Layer 8 of a small transformer language model trained on English Wikipedia (13 layers, counted from 0, width 128).
A neuron's activation on a vector x is SiLU(gate . x) times (in . x), where the dot is the dot product.
The model reads these tokens: "im" " F" "att" " ann" "ounced" " a" " t" "arg" "et" " of" " w" "inning" " " "27" " med" "als" "," " p" "ot"

The vector x that enters this layer's MLP at each token. A number n stands for n times 0.035.
0 "im": -4 -11 -5 0 -21 -6 -32 -49 -20 13 -8 -9 -46 3 -27 13 33 1 -40 -18 14 2 -7 8 -3 -10 -31 7 43 -4 -16 3 19 -17 25 -2 12 39 6 -23 1 -52 20 12 -44 -7 -1 2 -3 -14 6 12 -34 21 8 -21 -5 10 15 6 -6 -5 36 3 17 17 -14 -26 11 -21 -11 4 -13 10 18 1 5 20 1 39 36 25 -9 8 3 -12 -17 -4 5 25 -12 -17 -17 0 -19 -6 -16 -5 -23 -3 -14 61 -21 -18 0 18 -34 -22 -24 -3 -2 24 11 -2 -1 -18 -2 -2 15 -7 7 -16 -22 -40 -14 18 -30 24
1 " F": -3 2 22 8 -17 22 -26 -34 -20 7 -4 -44 -60 -8 -11 8 28 2 -21 -16 -11 43 -26 -11 -13 -10 -17 -15 67 20 7 -12 17 -14 17 9 32 37 -3 -32 11 -2 22 -5 -43 5 6 -13 32 21 7 11 -2 13 12 -22 8 51 29 16 -6 6 -16 -6 12 -5 -22 -36 23 -4 -26 3 13 4 24 27 11 14 29 49 19 15 -10 45 -5 5 -18 -10 20 31 0 2 15 13 4 8 -9 20 -6 -2 7 19 5 -21 -10 -17 -23 -4 1 15 8 35 -1 11 -10 -16 -20 -27 9 11 22 -26 -27 -4 -15 8 -25 27
2 "att": 6 16 -10 41 7 30 -15 -16 1 5 -29 -13 -24 -13 -14 -9 -5 -14 -10 -33 -11 17 10 -3 -1 37 2 -6 30 44 -6 -4 54 -43 37 7 9 29 -52 -6 -5 -16 7 1 -28 -3 -3 -40 13 27 -29 -30 -4 5 10 -14 8 -4 -3 11 19 23 -2 -39 -17 -38 -7 -19 -20 -48 -1 27 23 -27 -27 33 22 1 -7 31 0 -3 0 73 -24 -22 -19 5 7 -4 -8 -22 4 -20 -15 -18 0 8 22 44 12 38 11 -29 3 29 -27 26 -11 4 -41 25 13 -1 -28 -12 -44 36 -36 -22 2 -36 -8 7 13 12 8 27
3 " ann": 2 14 5 8 -18 42 -11 -45 1 24 0 -20 -49 4 -6 15 27 -14 -14 -15 -10 4 -48 -16 -21 36 -17 12 25 24 -1 -14 29 -59 8 35 -32 23 8 -25 29 -18 -39 -6 -27 -1 -27 25 -7 7 30 -8 -2 -7 0 -49 25 -8 0 -8 -24 20 15 8 -30 12 17 -12 2 6 -9 8 -35 12 -36 50 10 3 5 5 -14 9 4 38 -20 9 -4 3 -25 20 8 -5 3 -13 -30 -6 -34 -10 1 2 -2 7 37 -15 -10 -8 25 -12 9 20 -28 8 -24 -25 -19 12 -51 2 10 -12 20 -1 -6 -9 15 9 25 35
4 "ounced": -4 -22 16 -7 14 22 -2 -51 -16 -8 -15 -19 -69 -3 5 -1 34 -19 -27 -21 -3 -4 2 -8 -20 38 -15 7 6 8 6 8 22 -59 -1 4 -11 2 0 -34 11 -32 -15 4 -4 1 22 27 13 -12 -3 4 6 14 23 -39 -7 1 17 10 2 10 4 -8 -9 27 4 -9 -8 -15 -21 21 2 15 17 12 13 12 -20 15 -4 -13 -7 33 -28 8 -13 -23 15 23 22 -17 11 -23 35 24 -14 -14 33 29 15 41 -12 -8 -18 15 11 -18 6 7 -14 17 -15 -4 -4 7 -11 32 -6 4 5 -6 -24 -19 1 23 -15 42
5 " a": 9 -3 31 -13 -15 8 -39 -27 -28 0 -17 -22 -63 7 -31 -2 20 -20 -46 -34 30 0 -14 -1 -1 -39 -9 -4 24 22 3 8 18 -18 2 35 4 27 -7 -15 -7 -46 14 -1 -26 17 -12 15 10 4 15 0 2 -1 10 -4 11 19 1 0 -25 -1 5 10 9 22 -16 -23 1 6 13 -5 7 18 19 31 9 16 1 60 33 9 2 -2 -25 -7 -9 -24 10 28 -7 9 1 -11 -4 11 -13 15 2 0 -4 0 2 -12 -10 12 8 -10 -15 -4 44 28 20 -8 -14 7 -1 -22 -10 7 21 2 15 -15 -29 -14 -18 15
6 " t": -11 10 29 4 -23 3 -16 -22 -9 19 -96 -23 -15 2 -2 25 12 -13 -61 -31 -2 2 1 -17 33 19 17 4 35 26 0 -2 9 -17 4 27 31 17 -20 -9 37 17 30 -3 -32 -6 -8 -5 66 36 25 25 8 54 -18 -2 24 17 26 12 1 1 23 -21 -12 5 -13 -31 -1 -2 -5 -2 -7 -5 -10 20 15 -13 37 46 22 -20 -7 4 6 -30 -8 29 19 7 -1 -41 14 5 -15 -14 9 17 7 8 -9 59 10 -3 -10 -12 -35 2 9 15 32 25 -48 47 -16 -13 -27 8 -10 32 2 -23 -12 -4 -21 -20 -10 23
7 "arg": -13 -12 -27 -5 23 19 10 -21 -8 34 11 -6 7 -25 -49 -6 -6 -32 -42 -63 11 -13 -26 -2 2 28 2 8 13 6 39 -5 -24 -44 29 -1 -45 32 -40 -20 -7 4 9 55 -9 58 -20 -4 16 10 5 -35 -11 37 3 -47 0 -20 42 -7 22 3 37 -10 16 -22 6 -44 -20 26 -11 47 -1 -7 -23 -6 13 8 -9 44 -8 25 -44 10 -4 -19 3 -5 -16 1 -12 -4 -13 -10 -13 -20 -1 -12 40 56 21 13 20 -17 -29 -29 -2 -4 -4 -16 -7 40 -4 -15 14 -13 -7 9 -7 16 -20 -11 -10 5 34 -11 -10 41
8 "et": 29 -10 -12 -22 -46 19 -15 -44 -9 -32 -29 34 -13 31 -21 -13 -10 -13 56 -26 29 -3 -13 17 15 17 -11 -5 1 13 5 -41 21 -41 0 29 33 38 -4 8 -3 -36 27 7 -38 -2 20 13 -47 39 13 -6 20 63 33 5 18 -3 -7 -19 21 20 11 -33 15 4 34 17 -2 -24 4 20 6 -13 -5 8 -12 31 19 7 7 -30 12 -10 -9 -24 -8 -11 11 -6 -35 6 -13 -24 17 -14 31 -37 -12 56 10 9 -7 -33 3 -41 15 -14 19 -8 -19 4 -17 1 -4 -22 -14 7 -5 -23 5 25 -16 10 22 -5 -9 31
9 " of": 9 1 12 -13 -21 13 -9 -25 -14 -7 25 10 -95 13 -43 1 7 1 16 -21 17 -4 -6 -1 8 -15 -3 4 23 -3 8 -15 15 14 -1 24 9 13 12 -7 10 -10 12 33 -24 -12 15 2 25 26 13 -3 -11 -2 0 -17 19 -9 17 -19 0 -8 -7 4 -3 3 -4 1 3 13 3 6 7 -1 22 0 13 13 -18 9 -2 2 4 6 -14 -22 -5 -17 -3 22 -23 5 16 7 7 35 10 8 -25 13 18 5 12 -20 -10 -7 8 22 29 6 15 25 -29 -12 -12 -28 14 -12 -22 24 24 -3 -35 6 -12 21 -26 18
10 " w": -17 -16 30 24 2 0 -22 -6 -9 21 -18 -60 0 0 -3 8 -11 28 -45 -15 -1 11 -3 -30 9 -28 3 -14 47 19 12 -36 13 -9 -1 42 26 13 -26 13 -7 20 9 7 -50 -16 -24 -12 35 20 10 -30 29 11 -45 3 23 22 31 10 -12 26 6 -44 -10 17 22 -24 -20 -20 -14 1 17 9 23 43 24 18 23 25 -2 -11 -18 34 -1 -32 -2 -17 -22 11 -51 8 -4 19 11 -34 -30 6 -25 22 -3 42 -7 -32 -11 -22 27 -7 0 -21 -9 24 5 16 -46 -27 18 -22 -6 7 18 19 -27 -15 -5 -56 25 14
11 "inning": -23 13 -18 46 18 15 -2 -29 9 -19 21 1 -64 5 1 13 -9 -32 3 -35 8 -8 0 -18 -14 5 -2 -25 27 14 -17 13 6 0 10 9 -29 -21 -17 -16 -6 -28 24 18 -11 -12 27 11 0 30 14 -25 -7 4 0 4 17 -4 -10 -6 -1 10 4 -24 -27 25 11 -37 -27 -32 -10 43 14 -3 -16 18 24 -3 -5 14 16 -20 -8 10 -14 17 -26 15 26 -8 -16 19 10 -11 2 36 19 9 17 29 22 -35 -29 -9 -7 10 0 -10 24 4 -34 -3 -18 11 9 -45 -24 23 11 0 55 -13 -24 -17 -17 31 -38 -9
12 " ": -22 -25 2 24 -28 7 -17 -44 -10 1 -32 -13 -75 8 -30 7 27 -5 -26 -17 1 -3 7 2 11 5 -10 -25 37 -14 -7 -26 -11 -8 0 4 -5 1 15 3 14 16 5 5 -39 -1 -5 21 26 22 10 9 -5 28 16 6 37 0 6 34 25 11 25 -24 -15 -46 7 -22 10 -26 10 -2 -7 -33 19 26 15 38 6 47 1 -13 -8 12 -28 -15 -21 -10 -5 -9 -6 2 12 -8 -14 -2 11 -2 16 1 -3 -18 -22 -7 -3 10 -23 -30 -12 -15 3 13 1 -10 -11 -4 -24 7 5 7 5 3 -19 -15 -8 -33 -33 31
13 "27": -1 -12 5 10 -6 -11 -21 -34 -32 21 -10 -8 -65 7 -14 -7 23 10 -3 -35 -5 14 11 -11 -3 5 -1 -16 23 0 -8 -8 -18 6 -2 16 -11 27 -18 -14 -6 2 7 21 -16 41 11 19 3 14 5 -15 -27 4 -1 -8 16 4 21 75 -12 5 -27 -9 -5 14 20 -37 -13 -14 8 15 -7 55 -37 0 -3 35 -22 39 21 1 3 12 -12 3 -14 -3 1 -12 -18 11 11 -28 -29 2 30 -23 6 32 -40 -20 -1 -16 7 19 -21 2 18 6 -9 -14 -15 16 -31 -16 -4 15 8 -1 2 0 -21 -4 -9 -24 -23 23
14 " med": 37 -20 -13 0 -9 12 9 -50 -4 25 -16 6 -19 -54 16 41 9 -13 -42 -18 2 -4 -7 -30 -13 -2 -2 27 -7 -11 -10 5 18 3 10 29 6 -12 1 -18 28 -6 4 43 -7 -8 11 5 52 40 19 -4 -4 -32 -5 -14 23 30 -39 -10 -4 -5 -36 -3 8 -17 15 16 -14 -39 -10 -14 -30 10 -6 50 2 -4 1 37 54 -19 -8 10 -6 -33 -21 18 60 0 25 -1 -31 -11 -26 -40 49 -15 -17 28 -11 -47 35 -34 1 1 -12 9 9 -22 -14 0 -9 -4 36 -25 -13 16 -30 23 30 -2 -22 -37 13 23 3 -2
15 "als": -3 -4 -20 -10 -5 -3 0 -49 12 9 -27 -18 -63 -30 17 -27 1 5 -13 21 5 -26 4 -2 6 34 -25 -24 21 15 -31 0 48 -21 15 -15 17 7 -8 -20 1 -30 24 3 -39 6 -1 -3 13 26 12 26 -15 -9 -9 11 10 -4 -20 -21 -13 -4 3 -1 -10 -11 -41 -21 -1 -13 -4 26 3 0 -19 1 1 4 2 38 37 -16 -11 28 -6 -6 -4 -2 25 44 -6 5 -21 20 11 -7 4 -38 -4 26 -12 31 15 -17 -12 -20 -14 -4 9 -32 -24 -11 -9 0 -20 0 0 1 -29 5 13 43 -14 -26 -29 -14 12 40
16 ",": 6 -24 26 13 -24 -1 -12 -27 -13 0 -28 -6 -91 -16 13 1 -7 -23 -9 -12 -10 14 -12 -11 2 -10 -2 1 43 9 37 -19 21 -33 -1 -6 12 30 3 -28 -12 -11 -4 30 -13 19 11 -8 15 -1 -1 22 4 -17 3 -11 28 22 17 0 -13 -4 19 -8 18 -20 -6 -17 -6 -23 7 -9 15 16 10 4 0 -15 -5 44 -34 -4 -16 13 -15 19 -6 13 0 17 0 -25 -10 16 14 10 -3 -27 8 15 -2 21 -1 -17 -25 -10 -9 -2 8 -14 -12 23 7 3 -25 -8 1 -3 -16 1 21 -9 -2 13 -31 14 -9 0
17 " p": 4 -9 46 19 -32 12 -8 -28 -2 -22 33 -16 -18 -21 12 40 -11 -44 -35 -6 30 -5 1 -8 2 19 -19 4 16 18 -14 -3 56 -23 14 8 28 5 -15 17 37 31 11 13 6 17 9 -1 69 0 3 -3 8 32 -5 -1 24 -17 8 25 -6 18 34 -17 -9 -7 14 27 -11 -31 21 -4 1 51 -7 56 11 -2 -5 32 17 -34 -5 -19 2 -23 11 14 -22 45 39 -22 3 -5 4 26 7 21 14 18 -12 66 26 -15 3 1 5 -29 -5 15 -14 11 13 0 -11 -10 2 -33 1 18 30 9 -36 -4 15 -20 -2 37
18 "ot": -1 13 -11 9 -28 -23 21 -21 -19 -53 16 12 -17 -41 -10 6 -28 -13 9 -17 39 -13 1 11 39 -6 22 32 17 -4 -32 18 18 -27 30 3 14 35 -1 23 16 -20 15 70 -24 55 10 8 10 15 -8 10 14 25 2 -25 2 -9 39 -16 17 -23 2 -24 -31 -10 -23 -50 -17 20 -2 33 6 -22 -4 43 26 17 -26 -19 -20 -10 -27 -5 1 -15 7 -2 17 11 -2 -3 23 -3 3 -79 -11 -21 40 5 -4 18 22 -51 -15 -24 -3 -39 29 -14 -9 -19 1 4 -6 -43 -31 -23 0 -28 -21 41 0 -1 -20 0 -13 -15

Each question shows the input weights of one neuron of the MLP. A number n stands for n times 0.0078.

n23 gate: -18 -3 -53 -22 -2 -20 -7 18 32 -13 -9 -14 40 -18 9 7 4 27 -25 -14 8 -14 32 -19 -7 15 -1 15 33 -8 3 29 37 53 -6 45 -29 26 -20 -6 7 44 13 -5 1 8 -8 -9 -35 51 17 -26 -9 -36 47 29 -9 -2 8 -17 -16 9 -7 39 19 -32 15 15 10 2 39 -3 43 35 -1 3 1 -22 -2 -10 -46 15 29 -16 -17 18 7 5 18 23 13 24 16 -15 -1 13 -50 14 -18 -19 -20 -18 18 -10 8 15 -24 -37 3 7 11 27 -10 10 20 -21 5 12 -9 10 -14 6 8 -18 -9 1 -14 11
n23 in: 26 -16 5 -37 6 -25 15 7 -14 37 11 7 19 15 -16 11 -11 21 1 -3 -17 3 -18 3 -11 -11 -21 56 1 50 11 -9 47 -44 -23 -3 12 -13 -14 31 -6 8 -5 16 -11 0 -10 -25 -1 -25 -18 -5 18 -9 23 -17 3 -6 -7 -33 -3 -62 10 -18 30 26 57 -8 50 6 12 -3 13 11 49 6 -14 10 -20 -49 42 -15 37 16 32 29 27 1 -9 20 -22 -9 -32 -22 -6 -1 -20 -12 11 -18 -1 27 7 15 -32 -1 -14 24 -19 11 -10 -34 2 1 24 40 -18 -10 40 -20 3 17 -38 -2 -15 18 11 -8
On which two tokens does it fire most, strongest first? 12 " ", 11 "inning"

n147 gate: -1 -5 -27 6 -18 -29 5 20 -25 11 -25 -3 14 -2 17 -15 35 3 -36 30 27 -16 -1 30 -12 21 -37 40 -4 -27 12 37 29 37 -24 -10 12 14 -5 41 57 24 35 -30 40 21 -28 32 22 -22 -5 26 8 -29 6 -32 -17 15 23 -26 11 -23 20 13 -20 -36 -7 -44 -1 31 15 -4 -13 -9 -6 -32 -7 26 3 43 20 9 -5 -6 27 50 44 16 25 64 9 -3 23 -26 43 -34 9 -5 -38 -29 -7 51 -5 -7 -22 10 -14 39 -3 35 -27 -43 -14 26 -34 -3 -9 -18 29 30 -30 6 3 7 15 63 -14 -42
n147 in: -29 -8 32 -13 8 -26 -8 17 38 33 -34 3 -1 12 12 -5 -1 -15 -11 17 -1 24 10 -58 -8 -28 12 -46 1 -4 -4 -30 6 12 14 -11 8 15 18 -27 -10 -8 -17 -10 18 -14 24 1 1 8 11 34 -18 2 36 -31 2 2 15 -58 -6 24 -26 1 -25 11 21 -40 -26 -16 -20 -21 7 6 -34 8 4 5 -7 42 -10 38 26 1 -34 9 8 -36 -15 -40 12 -7 -13 19 10 5 13 -17 34 12 36 16 -16 -17 29 0 4 19 -49 -24 70 5 2 -21 27 -15 -7 12 -67 1 39 -34 -33 33 1 27 15 1
Which token does this neuron like most? 6 " t"

n90 gate: -1 -45 -28 41 16 21 21 -40 14 -7 3 -24 9 -27 1 0 0 16 15 9 -34 -52 20 -3 18 1 38 44 34 -5 1 26 15 -5 5 9 35 2 -6 7 42 20 43 -22 30 -14 14 11 13 24 34 18 10 46 1 -54 2 -17 9 -4 -15 -26 -4 23 25 3 -21 -18 16 -1 34 -27 9 28 5 20 -6 -1 -25 15 3 47 -1 -11 -7 41 0 -41 -10 -1 -36 41 1 3 33 -21 -38 10 9 -4 -21 -5 18 4 -15 4 -26 -7 -11 -12 -4 -23 42 11 -18 -2 1 5 -3 10 -9 -42 -12 6 -33 15 5 3
n90 in: 1 -15 4 18 11 9 -10 24 6 -12 32 19 -10 -12 6 -25 9 11 15 34 -11 -45 -37 17 21 -1 -9 24 7 9 7 8 -24 -12 3 -23 -46 -7 -1 29 16 -42 -13 17 -1 14 -39 -28 21 19 25 15 9 -34 28 -27 35 2 -24 -27 25 30 2 -9 24 -32 -20 -4 -18 48 -42 -12 -21 -17 42 3 22 58 17 -30 16 -7 -9 20 44 -12 -9 -3 -1 -6 -1 -17 -15 -14 -41 -10 14 -13 -25 25 14 -11 44 62 -47 20 -1 -7 -3 13 33 -15 26 -3 18 -4 -33 -5 -23 -3 0 -10 27 -19 -7 -9 12 7
Which token does this neuron like most? 18 "ot"

n62 gate: -23 -14 -6 -25 -4 -1 -1 3 -2 -11 2 31 20 10 17 -1 -42 11 -32 12 4 25 -9 7 0 -41 -2 4 -13 19 -4 -18 -3 5 -8 -6 -19 13 25 35 -1 -7 19 -15 54 15 11 16 15 -55 8 2 -10 -7 -37 1 -31 -33 -33 13 -9 27 9 1 31 -4 17 6 16 10 -9 -3 21 -33 -39 -9 26 30 16 -22 21 41 30 -1 10 8 17 5 -1 34 15 17 -2 -37 13 15 -29 20 2 4 14 -22 10 39 1 -20 -48 -16 -23 16 -6 -2 -2 -13 -8 -12 -31 7 19 10 30 13 -11 -19 -12 5 41 -10
n62 in: -15 -45 -11 -30 13 -9 10 -18 14 23 -23 -3 1 12 -10 -2 -23 2 10 -14 49 7 -21 24 -28 -28 -20 -8 4 11 12 -58 -8 18 13 1 1 -8 -20 7 16 -35 -19 37 -28 -34 14 -17 -35 21 18 5 2 11 28 -7 6 -7 -20 -14 -15 15 -9 -7 15 -2 7 -38 -34 -10 -6 -10 -9 16 -13 -10 -11 -4 -2 -23 -26 -18 -11 18 -14 1 22 12 -22 4 -12 -42 -10 23 -11 23 1 22 -14 -24 31 -46 -26 -34 44 7 -22 -6 16 8 -22 -18 -46 24 -20 -12 17 9 7 -5 12 -3 38 -13 7 -21 4 2
On which token does it fire most, and how strongly? 17 " p", at about 0.32

n215 gate: -37 -11 -2 9 3 21 -43 4 12 17 36 28 12 -33 3 -8 -13 28 -12 -28 -30 -17 14 31 -3 -5 16 27 6 33 1 18 24 -17 -22 8 -5 3 -12 -4 -1 33 20 -11 22 -39 -37 -15 -47 -32 32 8 -12 -27 -21 20 10 14 -14 -3 0 30 3 5 18 19 2 -34 -12 8 14 -21 8 -37 1 -4 -11 3 -21 3 -5 4 -21 27 -22 11 -7 -27 22 -1 3 -7 6 8 6 -25 -6 26 -17 2 -52 20 7 10 15 26 -20 -10 -2 78 -6 -9 3 10 4 3 5 9 18 6 20 -22 16 -1 -3 11 -40 -63
n215 in: 0 3 3 17 23 -32 -14 -14 -16 20 -27 13 -26 -19 -18 -24 20 1 -12 -12 8 2 10 -20 -14 -46 -31 -18 -27 -14 -18 -38 23 5 16 28 -2 17 -33 -21 6 -15 44 27 10 -28 -21 -38 -12 12 51 -13 -15 -14 -49 5 48 21 -9 31 5 20 49 -21 4 20 -23 24 -11 -25 -16 -33 -29 -14 13 26 3 -32 2 -10 1 -8 -29 17 -9 -25 -11 -7 5 -23 -34 -30 -8 36 -21 -21 23 17 9 25 24 14 13 14 31 -7 15 -40 5 16 43 -3 -13 -4 -7 -58 -3 14 7 11 37 6 32 42 -19 20 11 -30
Its three highest activations, in order, are on tokens 2 "att", 0 "im", 11 "inning"

n247 gate: -40 2 4 -42 14 11 -18 -16 12 -3 17 25 39 -15 20 0 -43 -9 -25 10 42 1 -18 -42 47 -8 27 -18 -16 31 -13 -57 -2 -25 -8 13 5 -5 -1 22 -31 4 -23 -41 22 21 -27 -36 -25 -36 -9 -22 -5 -11 20 11 -13 -10 14 25 -1 -20 44 16 48 -40 5 -30 -46 -4 9 -7 0 0 19 -22 -8 30 -14 6 -22 -23 15 14 -8 8 -8 -7 -6 19 -13 -11 30 12 5 -26 14 31 9 16 -16 53 15 -1 -11 9 8 38 -9 2 5 5 -32 -1 -20 64 -6 7 7 1 -7 -8 3 -29 -4 5 20 3
n247 in: -19 -13 -20 -33 -6 -9 -4 -38 11 17 -38 12 -2 -23 6 -24 7 -20 26 5 -20 -23 -1 -16 5 30 -22 -3 -8 28 -12 -19 -30 9 33 -33 29 8 -20 -1 -26 -12 24 -10 -3 -23 -10 -1 -9 -5 -3 -1 5 23 35 38 9 -3 -9 -14 -3 -27 12 31 -5 22 21 -12 14 15 -29 -1 -6 60 -9 9 18 -36 0 -38 -16 -6 -11 -6 -34 19 32 -10 -8 15 -13 -3 -4 4 -8 -10 -41 -4 -8 47 -9 -21 25 15 -2 14 40 -12 -11 -43 11 29 20 42 -24 -18 2 36 -34 26 -10 -6 -29 36 -13 -8 19 9
On which token does it fire most, and how strongly? 7 "arg", at about 1.6

n89 gate: -33 -31 -1 -13 -5 22 37 -1 -12 1 18 -19 2 8 7 1 -46 27 4 -30 28 9 -31 3 4 -2 -18 1 -10 6 3 -13 36 -2 -11 10 29 3 -24 5 19 17 16 4 11 19 17 -58 -38 -26 -16 -1 -3 23 -22 -13 -23 -2 -17 11 -2 19 -6 -18 39 -7 18 28 37 -3 -2 11 27 28 31 -15 -9 18 -7 -6 17 37 2 13 -14 14 30 -4 -12 -15 -1 -2 -10 29 -14 -34 10 -30 1 12 -8 57 3 -2 -29 17 18 -14 35 22 -12 -17 -31 2 0 -8 -26 33 29 36 -22 -11 36 -16 -17 27 -12 -52
n89 in: -30 -41 -20 -15 16 -43 -31 -25 -18 -3 -10 13 -13 25 14 26 6 -14 0 13 22 -6 -6 -61 53 10 0 -12 8 -15 -24 5 10 13 -24 -14 -11 3 29 -3 -1 3 -8 1 -2 14 21 33 -17 25 1 4 -13 38 6 -29 -39 -14 -2 -12 -4 -8 -28 -3 36 36 46 18 -7 -13 14 5 -24 3 30 17 38 38 13 13 13 -6 23 -20 -34 8 35 28 -21 -3 -28 6 -37 49 -14 -17 -3 -12 -2 -40 -17 6 -10 -21 14 -6 -22 23 6 -19 16 1 26 -35 22 17 -11 12 -10 -8 -28 21 30 -2 -22 -32 -6 -13
Which token does this neuron like most? 8 "et"

n20 gate: 8 15 -34 5 -3 -8 14 20 19 -18 -16 63 17 -37 31 -40 -49 5 15 -9 3 22 -21 -5 -10 49 -38 6 31 -16 -7 3 -3 -3 19 17 -18 -36 -14 -20 4 -13 -7 -5 11 -1 -14 17 -26 -24 -14 36 -11 -4 25 -27 18 32 17 1 13 15 -16 -24 10 -5 0 -8 24 2 18 -16 2 35 9 -3 13 16 16 -1 -16 -5 12 -13 9 -21 10 -19 23 -11 -14 25 -12 19 32 -7 10 12 -4 -7 -15 -20 -8 5 -15 9 -17 -35 -6 -8 -5 4 -4 1 -10 2 1 -25 -16 -37 29 -1 -3 -23 20 32 17 -44
n20 in: -7 2 -23 -16 -17 -2 -30 -19 17 -37 -8 -8 -18 31 39 -11 -8 -13 -10 36 -2 1 2 28 -52 32 -23 -36 6 27 -1 7 -15 -11 -13 -36 -23 19 -2 21 -13 5 31 25 9 -28 -10 17 -1 -6 -21 4 -3 -2 11 1 22 -16 -17 -13 -31 -1 -8 -5 4 -23 26 26 -35 28 7 -15 7 39 -29 -62 34 -8 31 -2 8 -8 34 23 1 -12 -31 28 28 -41 1 4 -6 7 -15 -6 19 -42 9 14 -7 11 7 13 28 1 18 4 -17 -27 -11 -10 -18 -14 24 0 -17 21 -1 -24 16 -12 -7 -6 -24 19 17 8
On which token does it fire most, and how strongly? 8 "et", at about 1.2

n104 gate: -35 -13 -37 14 44 21 13 5 -20 -20 24 17 -17 25 4 32 -16 -7 -20 -38 8 4 -24 11 -11 15 17 33 16 21 -21 17 -4 -4 -19 -33 -8 -50 6 15 -14 3 -25 -67 21 4 9 -20 -27 10 31 -1 -1 -50 -23 -8 -52 -33 -15 -6 -15 15 0 26 30 -31 -30 -26 42 -3 34 -17 -2 14 18 -16 -10 -16 -12 26 8 1 -10 20 -24 -5 2 -17 -2 -5 46 1 19 15 4 23 25 36 66 -32 -14 10 31 22 14 14 -5 -6 -12 43 7 22 5 -8 1 9 -45 14 9 -12 -13 10 -4 -29 -59 5 -13 -28
n104 in: 16 0 35 13 46 -28 -26 23 4 -26 3 -30 13 6 28 -1 -30 24 -6 -11 -22 -14 -10 20 14 22 -1 37 -5 -18 -19 44 52 -23 -6 18 13 7 13 -37 -24 -2 13 15 12 17 11 11 21 14 -7 -16 -5 8 -15 -18 14 1 25 40 47 7 0 -4 -9 7 21 -29 -7 1 -17 34 5 -23 20 -9 -16 -6 9 -8 -22 -13 -1 -14 -37 -6 40 -41 1 -30 -17 3 3 5 -21 -20 -12 -12 5 -33 4 23 -15 -4 -39 -1 -12 7 -9 1 3 -40 -23 -20 -47 10 12 52 -42 -38 -19 10 2 -29 -2 -40 8 11
Its three highest activations, in order, are on tokens 4 "ounced", 14 " med", 9 " of"

n251 gate: 3 31 -49 -26 6 -2 -7 -7 -2 -4 5 -12 15 -17 43 -24 -18 -7 -38 8 -11 -12 10 -31 -32 38 4 45 7 9 -22 6 -19 2 -5 -29 44 -30 -28 -10 -13 34 5 -24 -5 -12 -23 1 -59 -14 -4 22 -3 -14 10 -33 20 23 -11 -67 12 28 -36 17 42 -19 -28 7 -13 14 -7 15 -2 51 -16 -32 -12 12 6 -13 -35 31 24 7 -14 7 -28 -21 -41 45 12 -4 1 76 33 11 -20 -16 27 11 8 -12 17 26 -19 6 7 2 -3 -4 -40 -12 -26 -50 -9 14 -13 16 -5 -37 2 -23 29 -9 -9 86 -7 -18
n251 in: -32 -10 -52 17 5 15 15 38 15 -5 11 16 9 16 -4 -17 -26 36 -3 -6 -19 -40 12 24 12 -20 15 3 -27 -22 42 -11 26 -10 37 -39 -4 16 -3 -42 29 8 -13 -4 34 -3 -6 19 23 25 -9 -8 -3 -3 -25 0 -13 12 -11 -36 9 0 8 -19 21 -46 -1 24 4 21 -3 29 -77 -17 -21 27 -19 -24 14 -2 -4 -1 -10 10 -18 -29 -5 -10 -54 32 5 -3 -14 36 -52 19 23 -22 -7 32 -65 -7 27 34 4 -3 -11 -38 -10 16 -11 16 3 25 6 -17 -19 26 -1 3 -12 -11 -38 -10 27 -4 -22 9
Which token does this neuron like most? 3 " ann"

n136 gate: 13 -1 -32 -34 22 -13 -24 -7 -29 -22 31 -2 12 -29 -15 -22 10 -1 -16 20 11 -31 -24 -11 -22 5 -12 8 12 2 -6 -10 -11 5 -5 -4 16 -22 -3 -11 -17 26 -7 -8 -17 18 -7 9 8 -1 0 27 28 -23 35 -32 38 95 9 -19 7 -28 0 1 -12 -21 -5 -8 -6 -34 22 7 -12 -7 -20 -3 21 4 -7 -5 -38 -33 -18 -43 -24 40 8 27 40 29 -5 -4 11 -38 -12 17 -40 19 -26 -25 -5 5 -16 8 1 26 10 32 -37 -33 -7 -24 52 -4 -4 21 -16 -45 -41 5 -43 -13 21 5 8 38 -35 -3
n136 in: 8 -25 -22 -21 -16 -40 10 34 15 -35 -34 15 -31 22 15 65 -6 -21 6 39 23 24 7 -25 8 27 8 15 -4 -14 4 -2 -5 27 -10 -55 7 -14 4 6 -48 -7 58 -5 -4 -23 -13 -18 -28 -2 -35 -11 -13 -20 35 5 -10 -26 19 -18 -8 1 22 4 11 1 -17 21 -1 -1 -1 5 12 14 -14 -6 21 -6 1 11 -16 24 37 -14 -10 -11 -18 -10 28 8 12 6 -19 14 46 -22 -40 -38 -16 3 13 -3 5 -43 -31 37 1 -15 21 -12 -12 27 11 30 16 6 -9 -13 52 -13 -3 -29 24 -6 -4 0 1 -6
On which token does it fire most, and how strongly? 16 ",", at about 1.1

n1 gate: -20 -18 -3 0 -63 -9 34 7 22 -43 1 13 19 19 8 -19 -72 5 -23 27 -28 16 -55 23 -26 -20 11 -15 12 59 -5 4 -27 -13 24 2 4 -33 -6 54 -29 5 -22 -18 -59 17 19 39 -13 -41 -17 33 25 -6 2 15 15 10 22 8 24 33 -34 15 29 10 3 -23 5 2 14 -6 41 -20 27 -37 -26 -26 -10 11 12 8 27 2 -18 1 3 -11 22 8 57 21 -23 -35 -4 1 12 42 -29 -7 -2 -3 -2 1 -66 34 -23 -17 9 34 24 1 37 -41 -14 43 41 34 23 22 -2 -12 30 16 -5 4 11 -30
n1 in: 30 36 5 43 10 -28 -26 10 -11 14 -1 48 -9 -1 43 22 28 -15 5 -7 24 -34 15 -16 -27 -5 -7 6 -20 -7 18 39 20 34 -21 22 -19 -22 -35 1 14 -22 -3 -18 -33 -24 5 12 -20 8 -25 28 -11 6 -22 48 22 22 -1 -5 16 29 -12 -13 0 -21 27 30 23 -16 8 -23 -20 -6 -24 -7 56 -3 -56 -3 -9 -2 11 -20 35 -29 33 -21 -16 -10 10 -16 -39 21 -32 -9 22 10 12 1 -2 12 27 23 -1 13 -2 3 -30 13 6 29 -3 12 -29 -7 -6 45 -9 2 -11 -30 1 9 35 50 27 33
Its three highest activations, in order, are on tokens 18 "ot", 1 " F", 10 " w"